Layer 7 of a small transformer language model trained on English Wikipedia (10 layers, counted from 0, width 96).
A neuron's activation on a vector x is SiLU(gate . x) times (in . x), where the dot is the dot product.
The model reads these tokens: " while" " east" "ern" " Christ" "ians" " would" " not" "," " a" " p" "hen" "omen" "on" " which" " would"

The vector x that enters this layer's MLP at each token. A number n stands for (n - 500) times 0.0099.
0 " while": 432 566 490 616 431 689 194 593 575 465 572 430 461 698 550 316 309 515 370 529 507 543 478 691 543 453 526 537 556 527 483 511 402 430 521 460 582 554 507 752 474 631 637 553 467 574 553 512 669 433 539 452 366 432 436 387 680 651 416 365 451 556 380 483 470 396 409 712 678 590 460 447 697 278 551 607 306 480 417 613 478 498 339 523 332 519 444 458 432 259 404 419 464 546 503 570
1 " east": 516 636 487 628 432 749 475 475 556 605 488 457 660 682 456 315 465 467 701 461 356 555 585 535 566 596 368 516 457 559 481 456 493 509 438 300 367 629 551 515 685 649 512 504 690 538 491 685 641 426 477 438 496 373 696 359 657 688 436 371 528 489 543 445 644 323 421 588 688 543 354 563 652 417 544 469 191 298 388 568 335 602 470 523 391 426 501 526 482 362 613 335 420 510 468 503
2 "ern": 651 671 726 586 431 684 513 524 492 501 568 562 665 682 299 446 473 478 760 388 355 540 460 468 608 431 536 594 597 506 402 528 466 588 327 289 467 558 492 516 783 635 480 415 732 449 550 474 590 537 392 503 399 256 718 498 631 531 555 470 556 472 607 452 435 309 543 516 704 632 338 648 563 460 408 543 505 607 518 658 291 498 567 621 450 468 531 446 474 353 560 222 441 497 481 555
3 " Christ": 605 716 767 447 504 581 593 352 376 556 375 620 516 528 439 378 299 463 446 601 537 412 490 487 655 409 435 604 473 470 536 537 358 624 617 447 531 525 454 523 437 616 724 374 696 801 527 427 628 303 658 370 521 303 750 517 639 509 441 410 583 525 561 257 429 421 447 666 671 570 439 466 474 503 418 617 430 406 457 559 549 297 366 463 376 383 653 561 430 369 508 319 544 411 475 603
4 "ians": 365 748 559 552 444 437 454 436 355 489 442 471 498 746 575 400 614 485 567 585 529 376 575 521 635 493 465 531 463 508 430 527 313 423 583 411 487 534 537 853 561 680 563 499 685 613 491 532 670 336 607 463 443 469 545 532 643 548 518 497 498 375 414 518 387 434 440 537 834 560 483 552 539 625 469 470 395 313 470 506 517 412 446 550 478 548 525 453 478 222 345 258 437 361 572 437
5 " would": 401 585 564 529 533 567 394 700 679 534 446 349 446 701 535 541 468 464 497 576 570 414 647 522 434 517 363 593 516 575 484 394 403 593 485 441 416 608 556 915 482 578 472 445 532 422 546 702 709 563 622 414 552 462 508 426 583 649 427 355 646 477 393 573 399 447 431 614 736 533 692 597 739 312 427 576 369 451 570 651 517 510 382 349 419 480 440 464 565 280 424 445 361 573 343 434
6 " not": 377 604 524 485 526 478 390 512 637 503 424 283 496 716 460 490 575 460 348 539 419 354 616 435 404 461 417 553 472 469 540 386 564 672 480 513 403 555 617 976 562 561 386 284 553 589 559 572 584 552 654 477 565 361 492 538 586 566 382 461 602 443 400 539 440 403 508 599 817 581 633 585 822 379 505 592 587 446 515 609 618 534 334 458 483 599 440 419 504 370 532 451 485 672 468 442
7 ",": 323 570 505 600 533 699 251 569 613 486 530 571 407 584 549 275 335 554 485 465 608 527 602 626 609 521 562 580 609 456 494 574 402 503 414 430 457 627 512 590 535 723 488 507 617 571 553 531 617 540 544 426 427 405 590 384 673 581 455 272 477 474 413 469 615 554 477 601 753 486 560 498 543 289 537 575 478 531 522 683 428 412 407 504 376 468 321 415 556 211 407 463 444 465 602 466
8 " a": 431 529 510 517 560 885 314 526 560 452 490 503 468 611 534 414 510 514 425 584 552 385 493 475 495 376 496 458 431 560 516 536 610 527 456 494 496 680 547 482 525 522 515 556 548 461 374 470 706 530 413 355 495 265 409 492 422 482 499 444 606 418 444 587 475 298 586 574 644 507 556 601 614 385 609 528 493 615 593 618 385 544 450 533 636 504 503 577 577 215 508 438 462 369 391 430
9 " p": 469 477 438 414 706 828 492 465 547 605 295 499 312 670 566 454 316 490 513 602 514 529 559 576 553 508 494 708 492 610 508 572 586 695 358 466 610 518 506 506 553 552 459 430 657 438 488 311 616 283 516 368 375 579 554 370 622 298 570 396 595 466 543 320 464 331 426 502 531 578 418 560 608 345 659 605 386 477 453 547 513 451 524 498 512 423 520 414 561 509 417 455 438 496 253 306
10 "hen": 531 574 704 473 474 396 416 623 387 571 663 429 567 543 530 295 473 420 473 722 530 515 430 754 688 559 252 372 480 447 693 413 436 611 616 309 545 409 510 651 496 813 706 237 532 427 557 514 418 361 306 502 468 339 604 470 592 355 442 582 546 541 467 379 617 525 364 464 426 557 774 623 466 293 498 583 500 377 372 399 341 622 377 406 376 473 650 380 409 599 456 595 546 674 425 412
11 "omen": 293 422 623 428 522 598 480 571 408 456 393 370 438 572 835 448 526 654 688 490 480 543 487 472 464 484 269 535 591 513 535 613 617 549 679 366 531 441 478 785 479 815 648 511 502 512 590 494 485 431 529 452 465 434 583 581 580 562 516 560 581 401 296 431 495 298 121 413 474 572 480 631 632 485 717 377 652 451 516 336 385 300 279 286 405 573 545 412 474 378 555 226 553 392 490 557
12 "on": 313 530 668 519 504 708 504 400 597 453 493 493 518 715 485 367 424 607 689 607 475 542 451 484 655 473 470 424 463 559 554 638 519 583 479 527 480 520 378 740 713 547 517 460 643 530 599 481 775 251 633 541 511 259 644 414 658 525 523 479 467 441 468 447 329 376 420 382 652 507 243 675 488 524 452 438 731 390 495 530 531 479 236 485 391 577 604 374 468 340 436 474 502 541 571 438
13 " which": 334 650 452 521 500 608 210 657 707 432 463 421 405 748 410 446 389 464 465 542 655 434 612 542 446 503 515 560 421 513 401 584 540 440 454 500 490 677 493 796 547 495 490 442 613 558 483 561 628 405 598 547 466 366 512 428 464 617 395 408 410 514 433 487 603 329 419 686 694 412 467 536 684 149 468 558 444 445 447 466 388 521 418 516 351 539 410 424 411 282 373 465 450 372 492 472
14 " would": 425 605 551 534 561 559 382 692 711 535 457 349 435 714 491 505 464 482 509 567 577 438 603 520 412 519 383 573 500 591 507 373 447 606 498 477 462 601 542 970 463 537 440 435 524 349 554 668 698 538 594 424 559 425 493 425 600 681 424 376 626 489 390 590 432 446 423 607 709 525 699 565 753 269 429 542 379 457 544 678 484 533 362 319 391 489 446 448 552 297 459 466 350 546 305 430

Each question shows the input weights of one neuron of the MLP. A number n stands for (n - 500) times 0.0011.

n7 gate: 500 491 415 442 329 503 576 497 438 481 636 524 589 691 503 524 770 441 515 275 585 340 450 546 551 605 411 637 545 453 476 503 491 541 358 584 497 500 482 686 398 640 372 619 560 539 581 471 608 557 592 360 586 577 503 394 626 744 552 365 429 642 482 545 318 522 352 473 512 423 404 449 356 575 469 329 571 658 455 527 503 482 487 494 312 363 336 394 561 572 315 646 582 458 613 518
n7 in: 296 419 611 358 500 435 590 465 573 420 537 463 535 361 688 340 537 531 662 597 485 459 515 414 558 297 732 315 426 440 546 578 409 516 343 453 522 454 586 660 384 579 337 468 536 475 601 571 588 606 594 651 365 565 337 484 582 436 597 284 562 591 423 442 588 500 353 488 615 587 384 521 506 500 465 696 400 460 515 404 491 491 599 305 608 558 367 576 695 535 589 322 475 585 455 598
On which two tokens does it fire most, strongest first? 4 "ians", 7 ","

n62 gate: 165 403 456 489 518 607 627 647 297 470 591 445 400 324 511 460 533 478 582 653 449 563 504 493 554 511 563 515 551 425 456 530 657 538 556 627 349 419 731 626 422 628 526 532 341 460 747 701 384 500 362 297 699 241 560 218 722 386 485 460 652 768 493 661 424 583 449 376 463 466 522 475 489 462 523 790 568 731 453 453 515 343 485 191 559 590 438 624 552 564 618 583 408 370 439 569
n62 in: 320 521 447 189 521 221 456 475 355 311 360 503 674 479 373 351 624 521 457 651 454 589 610 447 556 455 578 609 405 308 591 536 500 329 392 601 635 398 486 496 626 355 652 446 549 585 479 404 400 515 450 579 703 411 583 522 609 300 428 678 454 446 366 542 528 315 532 602 393 539 669 685 553 664 840 438 587 514 555 579 320 479 485 469 486 719 334 457 244 551 500 524 500 570 583 374
On which two tokens does it fire most, strongest first? 11 "omen", 10 "hen"

n129 gate: 349 435 396 638 510 480 721 521 455 351 527 328 496 690 406 533 517 575 466 609 563 612 425 510 642 648 160 564 453 464 520 388 480 680 531 487 530 433 633 493 510 428 577 484 375 574 566 672 452 297 483 445 423 402 371 703 820 465 639 695 507 490 483 657 470 631 367 557 588 558 439 507 476 503 580 603 546 724 589 562 500 473 403 255 369 454 597 363 642 665 644 474 617 573 513 670
n129 in: 603 564 478 568 475 690 283 538 389 465 531 595 425 610 652 421 413 497 459 405 244 641 421 466 583 396 385 553 438 608 401 466 396 564 443 325 347 587 503 626 345 541 463 533 402 553 663 783 481 351 522 500 591 500 459 716 530 503 399 816 553 572 565 454 585 462 531 552 481 503 661 503 497 343 471 395 457 562 634 518 661 445 610 604 472 515 311 437 359 392 646 543 497 482 494 522
It fires most on token 11 "omen"

n179 gate: 393 734 678 536 489 454 429 651 391 418 554 438 486 594 568 412 615 464 500 494 476 627 553 475 481 430 643 448 476 550 486 282 464 461 631 424 604 440 437 574 466 452 661 552 333 585 392 552 472 474 586 533 440 580 486 556 636 489 400 492 522 334 330 397 516 441 421 381 555 497 556 454 536 494 294 402 369 416 513 460 720 587 432 530 623 419 566 584 577 587 527 412 658 500 572 432
n179 in: 332 269 533 512 575 476 566 466 595 661 676 545 710 585 722 459 533 652 536 619 410 382 415 473 329 550 340 515 509 573 497 373 506 451 457 497 569 575 500 397 633 512 566 431 538 581 562 500 454 597 476 595 547 527 381 482 560 463 707 622 436 445 548 533 361 358 389 482 446 628 500 640 497 485 565 737 412 440 479 480 479 393 631 542 488 444 467 653 283 386 650 485 530 467 286 336
On which token does it fire most, and how strongly? 11 "omen", at about 1.9

n104 gate: 448 669 569 358 563 538 627 404 482 471 665 254 572 337 542 449 656 360 605 679 655 510 584 379 316 377 535 383 479 436 562 675 696 482 669 331 337 732 428 389 404 440 476 450 367 617 387 373 363 413 560 535 612 354 521 348 452 525 612 722 517 696 438 452 507 394 500 579 552 672 479 531 549 525 453 592 544 617 368 567 708 603 356 384 531 201 455 649 545 521 604 375 455 650 436 528
n104 in: 330 299 470 437 634 580 510 500 548 538 342 438 583 711 570 279 649 372 436 446 388 584 536 636 654 415 563 470 315 677 569 570 567 575 642 408 430 703 358 466 513 520 493 582 435 526 326 615 648 299 439 571 562 533 439 429 507 476 662 323 194 698 440 609 601 551 394 500 460 534 351 405 590 490 424 592 324 526 432 400 486 434 486 451 616 471 364 469 527 500 556 688 480 529 766 579
It fires most on token 8 " a"

n193 gate: 530 345 703 553 350 314 493 449 486 692 523 415 354 425 596 598 410 652 349 456 454 409 721 596 392 418 310 420 536 426 605 601 416 548 612 487 457 593 384 421 427 442 556 567 477 450 526 591 544 386 655 483 431 540 490 497 542 616 591 454 275 614 669 748 572 527 563 615 457 715 547 267 537 415 404 592 367 401 542 270 334 513 314 484 467 389 301 398 580 599 400 357 600 467 390 606
n193 in: 339 361 789 444 432 602 471 687 503 634 506 445 400 442 599 585 370 428 450 406 512 453 437 432 439 585 488 546 709 308 374 491 437 350 406 553 332 568 269 593 556 418 485 535 521 651 289 581 469 619 588 487 439 590 509 500 562 650 425 540 366 619 451 571 655 532 512 663 438 531 500 457 684 468 698 563 458 463 479 458 459 310 368 442 605 351 540 453 407 690 503 373 602 521 509 528
On which token does it fire most, and how strongly? 0 " while", at about 1.9

n96 gate: 283 560 431 482 442 608 820 618 470 314 604 539 575 429 381 694 446 394 700 357 525 613 454 424 500 614 768 522 421 626 239 507 624 307 471 559 207 565 310 515 282 445 388 500 330 435 422 727 705 631 675 474 376 529 354 408 523 649 654 550 365 482 428 425 330 644 371 479 612 628 665 482 489 511 534 456 549 622 655 584 430 328 466 443 493 344 522 445 449 530 489 465 424 450 422 346
n96 in: 500 544 639 601 428 451 692 619 650 442 485 578 535 676 553 566 732 485 477 470 407 549 449 699 304 496 489 219 765 456 355 458 496 291 485 694 376 417 466 352 677 731 567 353 367 238 393 665 660 684 739 355 520 485 336 519 655 454 584 533 356 397 369 735 312 531 511 470 447 375 485 686 621 430 550 558 415 436 467 420 492 240 383 426 575 452 631 558 285 427 466 698 470 437 467 407
It fires most on token 5 " would"

n189 gate: 393 588 446 376 413 520 661 514 326 559 460 371 413 660 457 592 407 368 517 436 430 446 412 560 691 375 554 287 593 575 672 513 470 304 541 372 456 430 523 160 391 500 377 570 457 460 516 633 554 771 415 480 357 668 517 479 511 744 639 503 517 351 607 583 375 517 666 487 446 642 357 536 487 758 500 469 601 510 392 480 643 513 621 510 734 398 550 411 567 414 517 614 477 619 369 351
n189 in: 516 373 467 543 454 490 353 520 664 453 503 529 374 343 346 589 497 596 546 454 461 639 516 627 378 474 375 627 331 481 289 513 387 561 620 531 444 301 507 524 513 383 484 410 471 474 513 555 460 374 569 520 534 484 583 627 541 345 474 594 378 745 539 412 410 647 519 468 490 573 467 545 431 752 321 406 516 406 247 599 583 406 409 390 347 660 405 587 497 704 546 379 536 114 545 620
It fires most on token 8 " a"

n25 gate: 437 538 574 461 542 504 533 590 414 196 684 490 353 497 514 373 346 326 617 226 629 518 503 451 676 538 472 451 416 517 437 581 642 616 386 373 630 314 517 333 439 446 290 564 593 441 441 640 532 657 482 403 610 362 318 493 623 453 461 552 482 628 398 214 555 399 441 410 486 383 611 521 670 417 402 392 682 577 596 459 375 566 565 701 276 655 570 378 285 608 567 493 332 334 555 639
n25 in: 423 454 562 442 405 478 603 713 500 538 355 590 374 700 248 457 711 555 633 600 489 448 653 420 468 633 544 649 569 603 583 412 426 391 797 643 401 518 431 602 651 332 566 326 378 507 316 561 444 257 400 507 591 452 433 336 608 684 603 457 743 323 533 511 547 552 446 659 504 566 337 453 504 301 606 302 350 555 425 461 608 493 576 756 598 439 515 306 606 545 500 586 664 407 233 380
On which token does it fire most, and how strongly? 13 " which", at about 1.9

n79 gate: 516 480 500 487 642 419 489 331 358 349 534 472 625 434 584 365 432 508 437 495 547 358 515 419 544 503 652 529 739 465 290 561 534 349 537 413 552 497 523 438 497 575 344 515 539 604 456 560 362 478 370 636 484 497 346 495 624 478 524 369 458 603 409 529 444 505 508 591 534 619 415 348 300 366 530 519 446 531 554 561 503 547 413 544 523 444 456 519 592 369 471 441 422 449 620 508
n79 in: 628 447 343 578 618 537 443 321 513 414 549 412 606 623 445 559 448 484 674 431 456 468 477 276 508 415 492 659 534 579 497 650 394 524 481 600 476 584 477 470 402 578 474 428 541 445 595 410 511 519 566 348 451 508 670 537 525 344 569 345 479 553 424 505 710 620 568 438 566 497 612 376 455 495 327 545 410 648 566 523 513 433 570 575 409 513 529 428 518 521 484 385 563 500 597 453
On which token does it fire most, and how strongly? 7 ",", at about 2.5

n221 gate: 670 445 569 415 354 462 467 626 361 500 422 659 437 398 594 571 487 270 669 366 588 583 310 513 447 426 500 425 453 604 375 376 599 665 430 347 443 673 600 484 479 561 575 563 537 682 606 454 586 493 497 474 484 792 458 481 490 584 545 460 503 749 475 478 528 397 569 597 396 503 321 388 313 558 552 590 432 450 546 626 481 422 298 603 296 389 509 513 421 361 531 700 472 469 623 491
n221 in: 559 227 653 481 503 699 643 500 583 516 404 642 621 708 369 232 450 468 478 721 540 544 390 475 457 525 541 600 630 370 444 500 519 616 529 527 406 597 475 578 512 551 432 512 313 329 438 467 424 487 481 551 539 506 509 462 266 625 402 688 478 538 497 395 616 535 379 599 356 367 529 525 638 439 345 593 500 516 537 649 465 417 377 568 410 635 512 500 682 398 506 491 724 482 424 546
Its three highest activations, in order, are on tokens 3 " Christ", 0 " while", 4 "ians"

n20 gate: 473 524 473 609 461 545 459 584 543 556 443 512 399 432 612 603 470 283 393 347 497 454 588 594 524 494 464 551 380 512 503 473 552 460 641 396 491 397 608 478 596 469 560 682 494 383 351 655 595 579 629 441 494 546 555 330 666 509 292 590 610 610 687 320 548 556 305 374 439 782 540 336 466 659 541 466 364 572 595 482 522 446 384 518 461 717 415 599 427 367 446 654 440 420 574 491
n20 in: 307 399 497 449 548 522 315 526 636 510 550 466 470 395 566 583 595 551 586 430 622 580 774 443 484 345 348 352 503 589 531 411 481 523 628 600 510 595 645 585 758 439 689 425 525 469 360 546 356 549 516 613 276 424 577 458 527 731 558 484 490 657 585 233 671 432 384 400 443 542 461 541 564 487 575 400 553 616 608 506 577 403 457 400 576 630 446 606 389 464 648 645 472 400 589 450
It fires most on token 11 "omen"

n235 gate: 572 459 518 629 581 497 472 577 521 540 512 689 356 389 727 602 637 666 431 548 420 606 628 470 576 415 401 402 604 546 494 491 515 506 388 383 626 342 521 618 451 509 527 446 427 744 432 525 655 618 446 491 463 533 385 472 421 485 576 565 331 666 587 402 664 469 292 453 425 618 634 402 395 577 398 528 322 372 558 535 482 536 336 287 545 453 422 558 401 506 560 427 479 582 485 663
n235 in: 533 429 494 387 534 610 408 453 466 651 500 371 583 384 366 673 470 383 491 630 709 469 420 330 395 536 668 567 621 468 663 503 478 563 447 494 524 600 446 468 664 696 533 427 614 630 575 497 336 525 660 596 614 445 630 519 403 597 488 683 669 448 467 476 503 478 615 560 546 183 611 593 659 462 645 366 396 421 336 509 416 437 626 506 433 503 485 435 488 481 497 571 381 374 494 385
It fires most on token 10 "hen"

n108 gate: 429 528 320 589 360 557 321 535 523 506 483 616 500 570 546 402 318 598 563 344 628 702 450 523 615 464 400 583 611 506 494 353 532 415 454 481 388 560 494 453 637 518 486 522 738 440 469 425 445 509 627 427 402 549 497 433 421 471 572 393 537 682 660 525 514 485 514 528 494 584 468 418 451 600 521 196 642 355 654 439 459 616 521 539 614 450 654 415 483 515 332 458 494 562 397 435
n108 in: 583 530 448 439 460 460 647 500 428 327 397 467 443 461 466 455 412 580 540 382 612 534 521 497 557 401 393 591 457 387 415 306 525 311 351 351 702 442 606 411 386 459 433 564 500 366 476 423 416 440 342 603 357 574 695 350 561 509 420 539 420 481 692 415 530 437 634 436 568 803 652 557 251 569 459 300 413 436 485 577 401 491 522 576 451 551 573 609 574 394 387 455 408 690 470 448
It fires most on token 2 "ern"

n15 gate: 535 498 500 578 548 480 518 636 518 591 537 510 471 576 430 485 553 688 381 447 555 444 561 342 480 478 331 447 570 588 592 432 462 528 395 517 445 631 585 497 435 353 442 517 463 467 493 500 510 529 424 490 262 409 457 562 415 536 429 562 556 452 553 557 520 467 475 560 359 612 331 545 558 541 329 443 571 497 660 490 370 475 354 592 420 576 578 364 530 449 420 308 465 515 395 660
n15 in: 342 492 535 344 430 690 525 346 478 514 362 508 478 377 444 505 543 549 738 563 465 532 482 610 616 529 815 556 449 458 516 743 413 481 465 513 433 532 484 614 477 544 645 408 421 561 399 517 467 528 530 555 615 646 503 555 608 500 486 439 362 492 524 428 542 648 543 513 586 402 516 545 505 373 550 547 550 431 374 521 533 625 494 328 543 460 505 623 527 541 650 594 492 463 458 551
On which token does it fire most, and how strongly? 12 "on", at about 0.35

n8 gate: 384 529 530 395 432 579 508 450 343 442 474 233 664 452 552 647 418 462 644 686 422 315 273 485 688 426 711 608 429 307 667 436 622 411 550 726 541 526 202 438 284 274 552 589 434 395 493 645 443 508 367 553 531 542 542 423 472 485 511 378 375 246 410 649 581 369 545 481 240 470 172 515 545 600 546 569 573 657 405 741 515 385 457 533 481 404 695 366 587 757 466 441 545 470 379 556
n8 in: 645 493 438 424 510 383 356 358 599 571 575 500 547 679 524 395 673 584 559 391 407 524 611 372 310 412 666 524 397 624 510 524 402 536 556 447 379 597 404 590 493 557 379 771 266 376 636 467 412 334 542 570 619 639 349 511 727 479 616 329 524 447 327 335 449 496 617 497 344 657 511 377 507 514 450 599 185 600 290 402 271 521 547 514 538 402 624 500 559 659 400 564 714 561 449 562
It fires most on token 3 " Christ"